Layer 4 of a small transformer language model trained on English Wikipedia (12 layers, counted from 0, width 96).
A neuron adds its activation times its output weights to the MLP's output. To switch it off is to set its activation to zero at one token and run the rest of the model.
A neuron's activation on a vector x is SiLU(gate . x) times (in . x), where the dot is the dot product.

Input weights of the MLP neurons that the questions are about. A number n stands for n times 0.001.
n52 gate: -57 89 -4 -37 8 0 -15 -237 -173 79 4 11 8 4 80 114 -54 121 -40 -288 -80 -81 -221 208 -167 -154 -209 144 -184 -24 16 -50 -64 131 -218 -8 -78 -91 120 195 55 -98 -144 193 181 27 279 -169 39 157 203 -252 26 183 -121 -69 120 79 15 -58 0 -67 49 36 -118 192 198 -60 289 -7 98 -113 236 -49 -92 -41 182 -227 -66 -162 0 -67 121 -67 13 -122 -98 4 123 63 -77 -53 152 168 174 -8
n55 gate: 127 -102 9 135 -35 -321 -87 -254 203 86 -156 308 30 13 -331 -9 176 76 172 82 -117 -44 17 -30 48 26 14 -62 -253 -36 232 331 234 -41 51 -101 -175 -108 -57 -80 -40 -192 -130 49 -126 -40 -19 -160 128 -56 94 38 -39 -120 -215 -19 179 -17 111 -311 -48 -49 -284 -200 -22 -98 48 -279 -17 -50 -126 34 -36 -95 140 46 0 -68 -67 68 -156 -32 -4 189 24 21 -116 -305 -145 -166 -255 -161 78 -375 224 104
n84 gate: -53 -239 -75 -187 -84 -13 92 130 -27 173 283 112 -61 -22 -140 -81 -97 -269 163 -126 -38 -181 -146 -65 -265 77 -18 165 112 293 -116 292 48 123 46 -13 -67 203 27 -125 107 179 0 106 270 106 87 -47 106 -60 31 -71 121 120 22 -126 46 337 -56 -165 169 122 0 68 66 -197 135 64 -125 -151 51 203 -36 -239 -101 0 235 -85 17 113 -143 236 273 -149 -165 47 69 -166 120 34 -163 -17 -262 -142 -75 394
n157 gate: -133 211 -9 -30 -166 41 238 -26 -308 -126 171 -113 334 18 273 32 192 9 18 75 110 58 130 140 -132 100 -14 -103 256 36 -95 45 88 -37 103 -217 -149 46 -107 253 -117 -27 132 326 -124 -80 -299 105 228 -61 -153 115 -83 -131 -5 61 -204 -218 13 -4 31 -5 -48 -5 -4 -122 115 -228 -200 -25 -414 -39 109 294 181 13 4 276 359 5 -13 -206 -236 9 0 -47 9 -95 -22 -4 49 106 -110 -60 88 -53
n233 gate: 21 -97 79 -44 -92 -13 -70 -171 -225 -57 242 -16 -41 8 177 -60 -29 220 -210 90 -55 -50 109 -102 -70 -81 72 168 -154 -132 194 -4 -90 207 175 75 17 -21 -255 51 -169 139 90 -109 -4 108 229 -94 322 -235 -257 -179 -138 34 208 31 178 -135 4 118 168 162 102 -90 -128 -89 -8 -19 28 95 136 -130 111 -274 -323 -24 -37 -4 150 -134 324 -227 65 102 9 108 -143 178 166 -85 -46 -136 128 -151 -28 143
n52 in: 186 -244 61 38 -18 -98 14 21 155 155 28 49 -124 -126 11 11 -148 179 -26 -18 -58 36 74 -85 273 277 -96 -258 35 37 -80 87 -163 -212 113 83 -37 74 -145 -62 -7 263 -4 -29 -24 -79 -246 69 22 -66 -186 -50 -77 -4 77 190 15 21 24 33 145 85 95 -11 -14 -80 -36 -72 88 86 -87 169 -100 60 54 -76 -100 -17 147 72 -287 -270 25 217 -16 -48 28 -169 -84 -73 -22 50 -189 -217 -129 159
n55 in: 57 -51 -62 -157 -49 -67 -91 207 -265 276 165 -171 61 -61 157 104 -414 125 317 174 -71 79 171 39 -52 -13 189 -49 -13 -31 -111 31 -212 59 -240 -48 331 -14 132 143 147 -22 -9 -44 -42 132 -169 -9 66 38 22 118 -150 178 54 79 -165 -52 -107 177 104 -81 -47 -5 -197 112 83 352 99 46 214 13 149 30 109 -270 -17 89 -159 137 65 -231 -195 72 -34 -55 203 90 -248 34 150 -48 65 91 -403 -43
n84 in: -103 24 128 -103 -203 154 -69 97 -58 -97 -102 76 -28 -152 -33 262 91 84 4 12 55 87 -80 -307 122 -237 -131 -83 -84 76 -42 120 -174 -55 48 -185 -176 -215 -116 -4 125 -121 -220 -95 -186 -83 100 -146 -91 40 -71 200 -16 -267 -176 4 -120 -93 -244 -104 -105 -97 -209 0 -82 63 -167 -41 -125 161 74 -226 -59 235 184 -134 106 84 -109 59 122 -110 105 46 -154 -32 85 -34 152 -108 -115 253 -110 402 198 27
n157 in: 99 228 -63 52 -141 -69 153 -147 -150 -275 175 -13 94 -172 126 -116 0 -23 -65 255 232 -132 49 -67 -45 146 -46 183 0 -93 -28 118 129 -56 -10 -109 -28 -14 14 212 -23 143 215 50 22 141 115 78 14 -79 -138 151 35 -55 -254 211 -170 -329 -255 -14 -178 -93 -177 -113 122 28 -49 -222 -146 289 -134 102 -23 393 207 65 161 167 220 146 45 -494 -281 0 -70 196 -22 18 -132 40 -109 -67 -45 -189 -120 -29
n233 in: -200 -146 -4 0 -268 43 88 -155 50 231 34 -98 149 189 145 -16 159 -173 79 46 -88 -58 135 34 -34 -56 -202 125 23 -16 -4 -54 -175 264 333 189 0 -75 202 -39 309 -35 198 -116 30 -186 157 128 -8 8 -133 -66 -19 -86 67 -16 225 19 -101 -82 216 189 204 -48 -192 -39 38 52 -8 -187 -24 -76 222 137 58 -33 8 138 26 120 144 -36 23 -118 -72 52 11 -24 218 15 -174 -179 119 -76 -146 -25

Output weights of the MLP neurons that the questions are about. A number n stands for n times 0.0006.
n52: 5 -67 476 -329 111 -158 7 -138 91 261 96 123 74 -76 129 -72 92 316 -168 -292 59 32 -155 144 64 -118 -40 278 39 -70 27 -61 -132 47 -71 192 7 -131 190 93 -154 -185 88 -47 193 -111 157 -255 58 62 -104 -309 -5 -139 -67 -146 -47 66 89 68 -105 -258 2 -105 195 16 74 41 60 -132 73 -107 72 18 50 25 139 118 -76 -96 102 -30 174 -9 -141 141 -15 -120 40 153 -126 -264 113 106 -72 -124
n55: 41 -184 -167 58 -74 87 6 164 -43 -84 88 54 155 -1 -179 135 192 -120 -323 53 28 -196 107 19 49 -152 205 -2 -91 -80 9 -36 88 -88 -56 241 -65 331 111 -234 -116 -64 -115 -107 190 157 -107 318 66 50 385 83 -240 -18 -183 -158 265 97 237 -260 -100 -187 198 40 97 -133 53 -79 321 -178 43 -141 -140 -120 107 285 -295 204 -63 63 112 38 -120 -60 -173 35 -171 51 161 57 8 -100 59 -93 220 237
n84: -219 -194 108 171 121 284 259 -102 1 340 233 101 141 65 114 136 -55 69 120 -155 21 -2 -40 -240 113 -25 -163 125 -23 321 -9 -46 44 105 18 -25 184 301 21 -167 2 129 51 -45 188 100 -395 -109 -13 25 102 43 -66 -44 -61 -77 -183 159 85 -239 -96 -85 -150 57 -116 123 -194 -175 -431 364 55 101 -116 132 -54 -37 -107 -181 -34 117 -1 -9 74 201 -47 -5 87 -94 -11 41 -108 -188 4 -32 7 53
n157: -191 89 56 244 156 -175 73 -296 -64 -202 -200 165 -7 -171 -312 -205 -143 -71 -5 -80 -63 46 49 174 -126 -44 -170 -167 -138 31 80 227 241 -12 342 197 -18 -6 123 74 223 -117 -58 -91 -208 110 183 -123 109 193 111 76 164 72 -239 67 127 186 -67 0 176 102 -82 -8 143 -68 -90 -137 89 231 102 104 -399 52 325 -31 -41 -78 -74 89 35 -237 -70 -59 -24 167 75 1 3 -146 -146 199 72 72 -101 -121
n233: -54 -290 271 331 36 -150 181 -233 -79 -12 -37 -110 -52 -224 -3 28 -108 -49 -294 -1 100 181 180 -107 353 83 106 -129 -138 -70 172 -78 -188 1 19 -147 248 -28 -45 105 -141 -77 -74 30 98 36 290 12 102 28 -141 -6 80 73 98 -293 -5 25 -32 -132 -143 -65 78 157 220 -3 8 -92 128 104 194 -161 -148 -122 -278 -103 27 -132 -91 -69 120 -97 136 79 -35 78 -247 277 58 -14 111 107 -138 84 75 16

Each question names a token from some text and the token that comes next. It shows the vector x that enters the MLP there. A number n stands for n times 0.0067.

Then comes g, the gradient of the next token's log-probability with respect to the MLP's output, scaled to length 1. A neuron's effect is roughly proportional to its activation times (output weights . g). A number n stands for n times 0.00081.

",", then " that"
x: -98 74 6 -110 90 -104 110 -75 -46 8 -120 54 -58 -89 -71 -146 62 -121 -44 -52 -45 -76 -3 -207 82 82 -47 -151 -75 -78 -16 -109 257 103 -177 113 -114 -63 153 68 -104 75 -63 55 -24 -70 -169 260 56 9 144 63 35 78 -32 -33 -318 7 47 95 104 92 -62 -103 69 -86 -32 118 150 30 127 15 -2 -23 -137 95 -27 15 -7 -97 58 10 49 -146 -182 0 35 1 39 23 -55 -3 -52 -159 33 -91
g: -94 53 32 129 53 183 -7 -58 -83 -209 93 98 -71 90 -102 152 -215 114 87 127 -196 -18 -32 -102 -231 34 123 75 62 -147 -46 -129 -61 284 267 72 -234 104 12 -133 45 -125 231 -191 16 49 -27 -154 -48 44 132 116 -106 -88 -30 157 4 -40 101 -79 7 74 31 -21 -263 -92 -20 33 89 149 63 179 194 17 87 27 -196 101 182 -51 -51 241 -32 -14 -55 -233 -14 118 207 211 -203 149 53 195 -47 -6
Which neuron, switched off, raises the next token's probability most? n233

" l", then "ab"
x: 65 83 49 -24 86 -34 112 -91 -158 79 -200 0 -14 -36 -63 -76 146 -34 -87 -74 -1 -29 -144 -56 156 17 16 5 -27 -180 21 -41 182 187 -86 94 -77 -77 -46 59 -61 -7 152 -83 -8 37 -198 9 -51 -50 228 182 -61 49 -197 -73 17 -130 63 -54 41 62 93 -120 33 28 -10 157 90 -129 52 2 -52 -7 -164 -78 48 -246 -30 -72 -21 -98 -92 -95 -66 -14 -26 117 -44 2 -72 179 -42 -4 24 -35
g: 202 -184 -73 -23 143 135 -102 -182 -4 23 -38 -177 53 -144 -285 -125 192 74 -55 298 17 -79 -16 67 145 -119 -126 84 -64 6 20 -115 2 51 -60 -49 8 -220 -38 222 54 93 -121 153 174 57 -78 64 -56 -32 64 -92 200 -61 38 -10 -173 109 183 226 140 88 -7 -202 126 -216 51 -233 -103 -99 103 -46 171 10 -54 -159 182 112 65 50 -11 -171 113 -26 199 78 -168 -56 131 39 -117 -9 64 -233 232 -24
Which neuron, switched off, raises the next token's probability most? n52

"it", then " m"
x: 105 -17 -82 4 24 78 65 -30 -103 -182 -290 -108 -49 -1 2 7 -19 64 35 -83 -85 -101 -21 -78 53 -26 39 -52 224 95 -211 -101 231 319 -51 90 -247 -73 -51 13 58 -19 -9 41 -108 9 -55 32 65 80 99 139 -6 105 -82 -5 -132 20 57 -57 152 102 44 20 -82 36 41 88 117 -180 30 81 -44 -213 17 -111 47 -29 -23 -72 96 -46 43 -126 -250 -157 59 29 147 62 76 54 -117 86 -84 112
g: 125 179 -114 205 93 -68 50 -17 11 110 139 110 26 121 -149 -32 -100 -61 31 -30 -46 -113 -36 -54 -81 129 -209 -99 -241 119 158 -186 107 -14 -97 -72 -42 96 25 20 107 34 105 38 -2 -124 120 102 144 14 -91 71 -188 88 249 30 83 171 39 -215 232 100 -184 100 -12 -229 152 72 178 -148 -135 372 -95 242 21 -62 -39 15 125 73 -51 -113 21 -27 -145 31 -54 211 -195 -193 21 139 141 -231 53 -45
Switching off which neuron hurts the next token most? n52

" of", then " the"
x: 25 9 -80 -14 80 -103 96 -114 -116 -2 -42 30 -135 15 -28 -52 81 -139 -15 -123 -6 -102 43 -97 47 66 -97 99 -74 -73 -27 -55 215 113 -29 54 -101 -71 -38 201 -159 -44 81 152 -140 -21 -174 243 91 12 89 85 -107 42 95 -17 -245 24 -118 54 99 65 -136 -126 -61 24 -86 -8 24 -132 204 45 -134 -58 72 -79 62 68 -106 -181 -111 -42 -164 -126 -218 0 -8 13 -36 61 -14 15 -2 -130 -130 -264
g: -42 135 303 42 -9 -48 -175 -85 -39 -35 -97 158 -69 -40 -87 -49 -94 -47 -38 -208 80 -57 -16 190 -158 -199 -40 -32 79 -426 -119 132 -135 117 -158 -104 -167 283 -55 208 -83 -274 42 128 97 -90 -37 64 111 -78 39 11 -114 105 -107 56 -103 -44 -107 50 37 -241 -115 104 -185 45 85 -138 83 -30 -3 -49 57 126 225 116 36 32 -84 -154 87 11 -28 72 121 181 -89 92 28 78 -185 -10 -16 -241 -214 56
Switching off which neuron hurts the next token most? n157

".", then " ("
x: 3 125 -8 -82 39 31 121 -43 -99 97 -115 154 -12 -37 -87 -89 124 -120 -88 67 -36 -126 64 -141 -36 117 2 -175 -87 2 -179 -10 15 162 33 121 -146 -195 93 101 46 121 23 9 25 54 -131 190 126 -31 157 80 102 -49 -23 -88 -157 -62 13 92 117 98 -50 4 27 -69 -17 210 34 12 204 63 -82 -146 -55 0 12 52 -39 -30 46 -165 -58 -87 -137 -32 100 107 42 -78 -58 134 -26 -78 -41 -123
g: 12 200 57 -13 143 -5 210 -5 37 65 16 -13 91 201 101 -29 124 42 142 -80 127 -20 -101 -90 211 7 -213 51 329 -10 72 -65 -87 289 23 85 73 -44 103 -42 250 -213 -118 38 35 -143 -367 -41 -47 26 -84 -9 -117 -6 -70 80 141 -64 130 -41 34 -171 159 -53 25 25 -126 303 -47 8 -85 118 -9 214 -184 -46 -254 -14 67 -104 -249 52 51 50 -140 -17 124 -7 -19 82 -107 26 -99 -68 106 -286
Switching off which neuron hurts the next token most? n55

" to", then " f"
x: 31 108 -12 -162 97 -174 189 -104 -69 119 -73 69 -82 -16 -69 -102 91 -99 34 -97 29 -36 4 -88 -7 91 -39 70 -87 -54 -134 -28 62 90 62 123 -142 -126 27 103 -252 -30 28 48 -118 -161 -204 41 5 -39 -1 5 -121 15 45 -69 -114 -13 -3 64 300 99 -98 -122 -64 -112 27 4 55 -132 251 63 -79 -96 -18 -9 -94 51 94 -105 -122 -61 -65 -89 -149 62 10 4 51 -31 160 101 -98 -17 -128 -49
g: 156 -48 109 -91 -121 -125 -133 132 -96 30 23 0 -63 -111 253 152 321 -65 -108 48 -1 -81 -152 -16 -67 -43 45 42 229 199 -49 -107 94 26 154 -75 206 -113 5 -29 27 112 169 -111 -62 -82 -217 143 147 10 124 220 -199 -124 4 -37 -290 -135 -30 -37 -66 59 9 -55 -88 -16 15 -4 -60 -73 -121 -210 288 65 -83 66 39 -58 268 -63 -108 -139 293 -233 -73 -141 27 -136 158 -155 -63 -31 32 137 -30 10
Switching off which neuron hurts the next token most? n157

" p", then "osition"
x: 15 113 159 -26 70 -61 50 -154 -51 132 -44 75 -2 -28 -104 -68 71 -58 -24 -89 -60 -94 -103 -80 85 -186 -54 -71 30 2 -176 -57 -3 104 -103 86 -88 -54 -7 43 -126 -11 96 31 -56 -53 -112 0 -25 27 65 118 -46 178 -99 -116 -30 -125 -1 -62 -9 143 111 -144 -20 52 -15 200 74 -84 124 -46 -100 19 -113 18 -103 57 60 -99 58 -116 -179 -25 -151 -125 40 75 -67 23 -41 209 -16 -110 -197 68
g: -58 -12 258 -35 -161 -80 -156 50 154 57 114 -83 -151 18 120 -193 109 131 -87 -61 -21 -79 36 -71 242 2 -75 -35 -18 219 -21 4 -232 -10 -86 -105 -37 -137 -36 27 176 97 111 53 180 -20 -17 -129 -72 -63 236 45 -7 -308 91 180 -211 -38 -272 -31 90 212 153 -37 -72 85 -79 85 -111 42 -266 19 31 145 -101 -217 -42 -129 175 64 -21 -34 -170 -36 -143 129 141 -202 -53 67 237 -128 -31 126 -12 184
Switching off which neuron hurts the next token most? n55

"y", then " of"
x: 25 91 37 -76 128 36 -38 -132 16 -32 -301 28 -157 7 -72 -34 -54 -108 38 28 -43 -59 -108 -29 57 74 -67 -50 -75 32 13 -3 24 42 -287 85 -148 -66 -24 143 -120 -60 -81 -296 -120 -43 0 23 203 -71 204 154 -14 44 -3 -125 27 -26 -58 83 206 121 -98 -100 -40 -179 -72 127 71 20 -7 -85 -49 16 -60 -2 0 -146 137 -149 -19 -14 -85 -210 -181 -76 27 39 -23 104 13 42 -80 257 -64 -262
g: 171 -249 -171 -98 168 -22 -37 58 -59 88 63 -52 -208 85 -172 -64 -30 86 -37 132 -7 97 -13 131 -1 -26 81 -100 4 -55 279 174 -15 -135 -18 -28 53 13 73 -53 -210 123 288 -188 113 -1 76 -17 162 -39 -33 195 -72 61 24 263 -99 59 -399 -112 -168 48 111 -135 -189 -156 -104 173 140 28 68 169 -97 80 216 -16 -13 -128 -83 -165 -97 -115 30 9 98 -5 126 11 -68 -161 0 119 254 -142 109 -22
Switching off which neuron hurts the next token most? n52

"y", then ","
x: -9 138 -39 -108 83 3 3 -157 -28 -27 -319 -61 -234 64 -47 46 -59 -80 114 40 -97 -81 -102 23 97 84 -75 -17 -7 -77 30 16 44 32 -154 79 -140 -75 -29 171 -217 -58 -42 -194 -137 31 48 46 66 -15 137 157 -95 73 -45 -132 26 -66 -51 82 245 114 -135 -50 -40 -106 13 135 19 -7 121 24 -39 45 -67 2 -126 -141 155 -93 -16 -33 -34 -180 -227 -36 -16 76 24 118 99 69 -104 180 -2 -114
g: -179 20 -293 121 72 -110 -111 -4 32 112 -114 -202 126 35 62 -124 -35 -124 -190 77 80 246 224 -35 58 -73 -15 -59 -93 21 -59 52 -85 -45 -178 -118 130 -6 31 -180 39 199 5 143 97 -229 -50 205 -3 25 92 -68 284 -239 44 -245 -143 113 208 -113 42 290 91 190 35 -34 -42 -68 152 -71 -156 46 -231 150 10 48 -34 4 9 -103 -50 -64 31 -53 82 -97 -13 -23 125 114 125 -62 46 260 -184 122
Switching off which neuron hurts the next token most? n52

"ard", then "s"
x: -57 12 69 -45 -4 -79 74 -104 -78 4 -156 14 -39 91 -5 -20 65 2 -200 -100 118 -111 4 -11 46 17 196 165 113 -112 -92 -60 51 347 132 99 -248 -103 -16 136 -233 -170 12 -196 -26 -124 -217 -32 128 -47 -21 68 9 -18 -72 -102 8 -43 -141 11 140 90 6 -119 -103 -141 9 170 11 -82 8 45 -129 -53 64 -13 9 -161 -23 -146 78 -100 1 -241 -104 2 53 106 42 -118 -46 27 -82 -84 -122 29
g: -111 58 -25 276 -6 -33 68 -3 57 178 90 225 -7 -210 51 40 72 47 -87 -123 42 65 -113 101 159 -2 36 -29 -58 25 6 189 -48 7 -257 -39 -3 -196 31 2 -179 140 -1 -182 223 -2 19 -278 -43 158 196 22 23 161 -229 -64 -27 83 -193 -99 -27 -195 13 -24 17 35 -127 173 -86 217 -199 -251 -98 143 -44 -24 -1 -26 -22 -186 199 33 31 157 138 337 154 169 13 -1 126 75 -80 -135 -8 -152
Switching off which neuron hurts the next token most? n233

" en", then "em"
x: 55 -97 4 -90 45 -147 66 -70 -101 163 -176 -79 -86 51 -64 232 134 -62 -96 -49 2 -26 -96 -72 170 -113 -115 -13 -65 70 102 -111 -9 93 -3 115 -106 -157 -12 54 -37 -38 127 -117 -75 -100 -222 48 167 -63 16 54 -92 171 77 26 -31 -79 94 36 88 30 122 10 -64 -83 12 140 151 36 223 -135 7 -2 -15 -41 28 -81 14 -207 13 -116 42 -17 -198 -76 -2 185 265 118 -62 83 -63 -147 7 -19
g: 51 -204 280 -59 48 -257 -20 -93 -199 61 16 92 -51 118 -30 141 217 37 -52 31 -70 10 0 10 -175 7 110 -18 36 -6 33 9 -112 221 138 10 -35 108 83 -176 -41 -75 -48 -98 183 -244 262 70 -30 0 111 -169 -158 -113 -117 -64 -132 -65 61 114 164 76 54 -59 -155 247 -27 206 -37 -270 50 -51 4 -48 71 -150 -210 256 8 -56 -189 103 181 51 200 184 104 104 73 0 176 51 211 -19 -147 -53
Which neuron, switched off, raises the next token's probability most? n157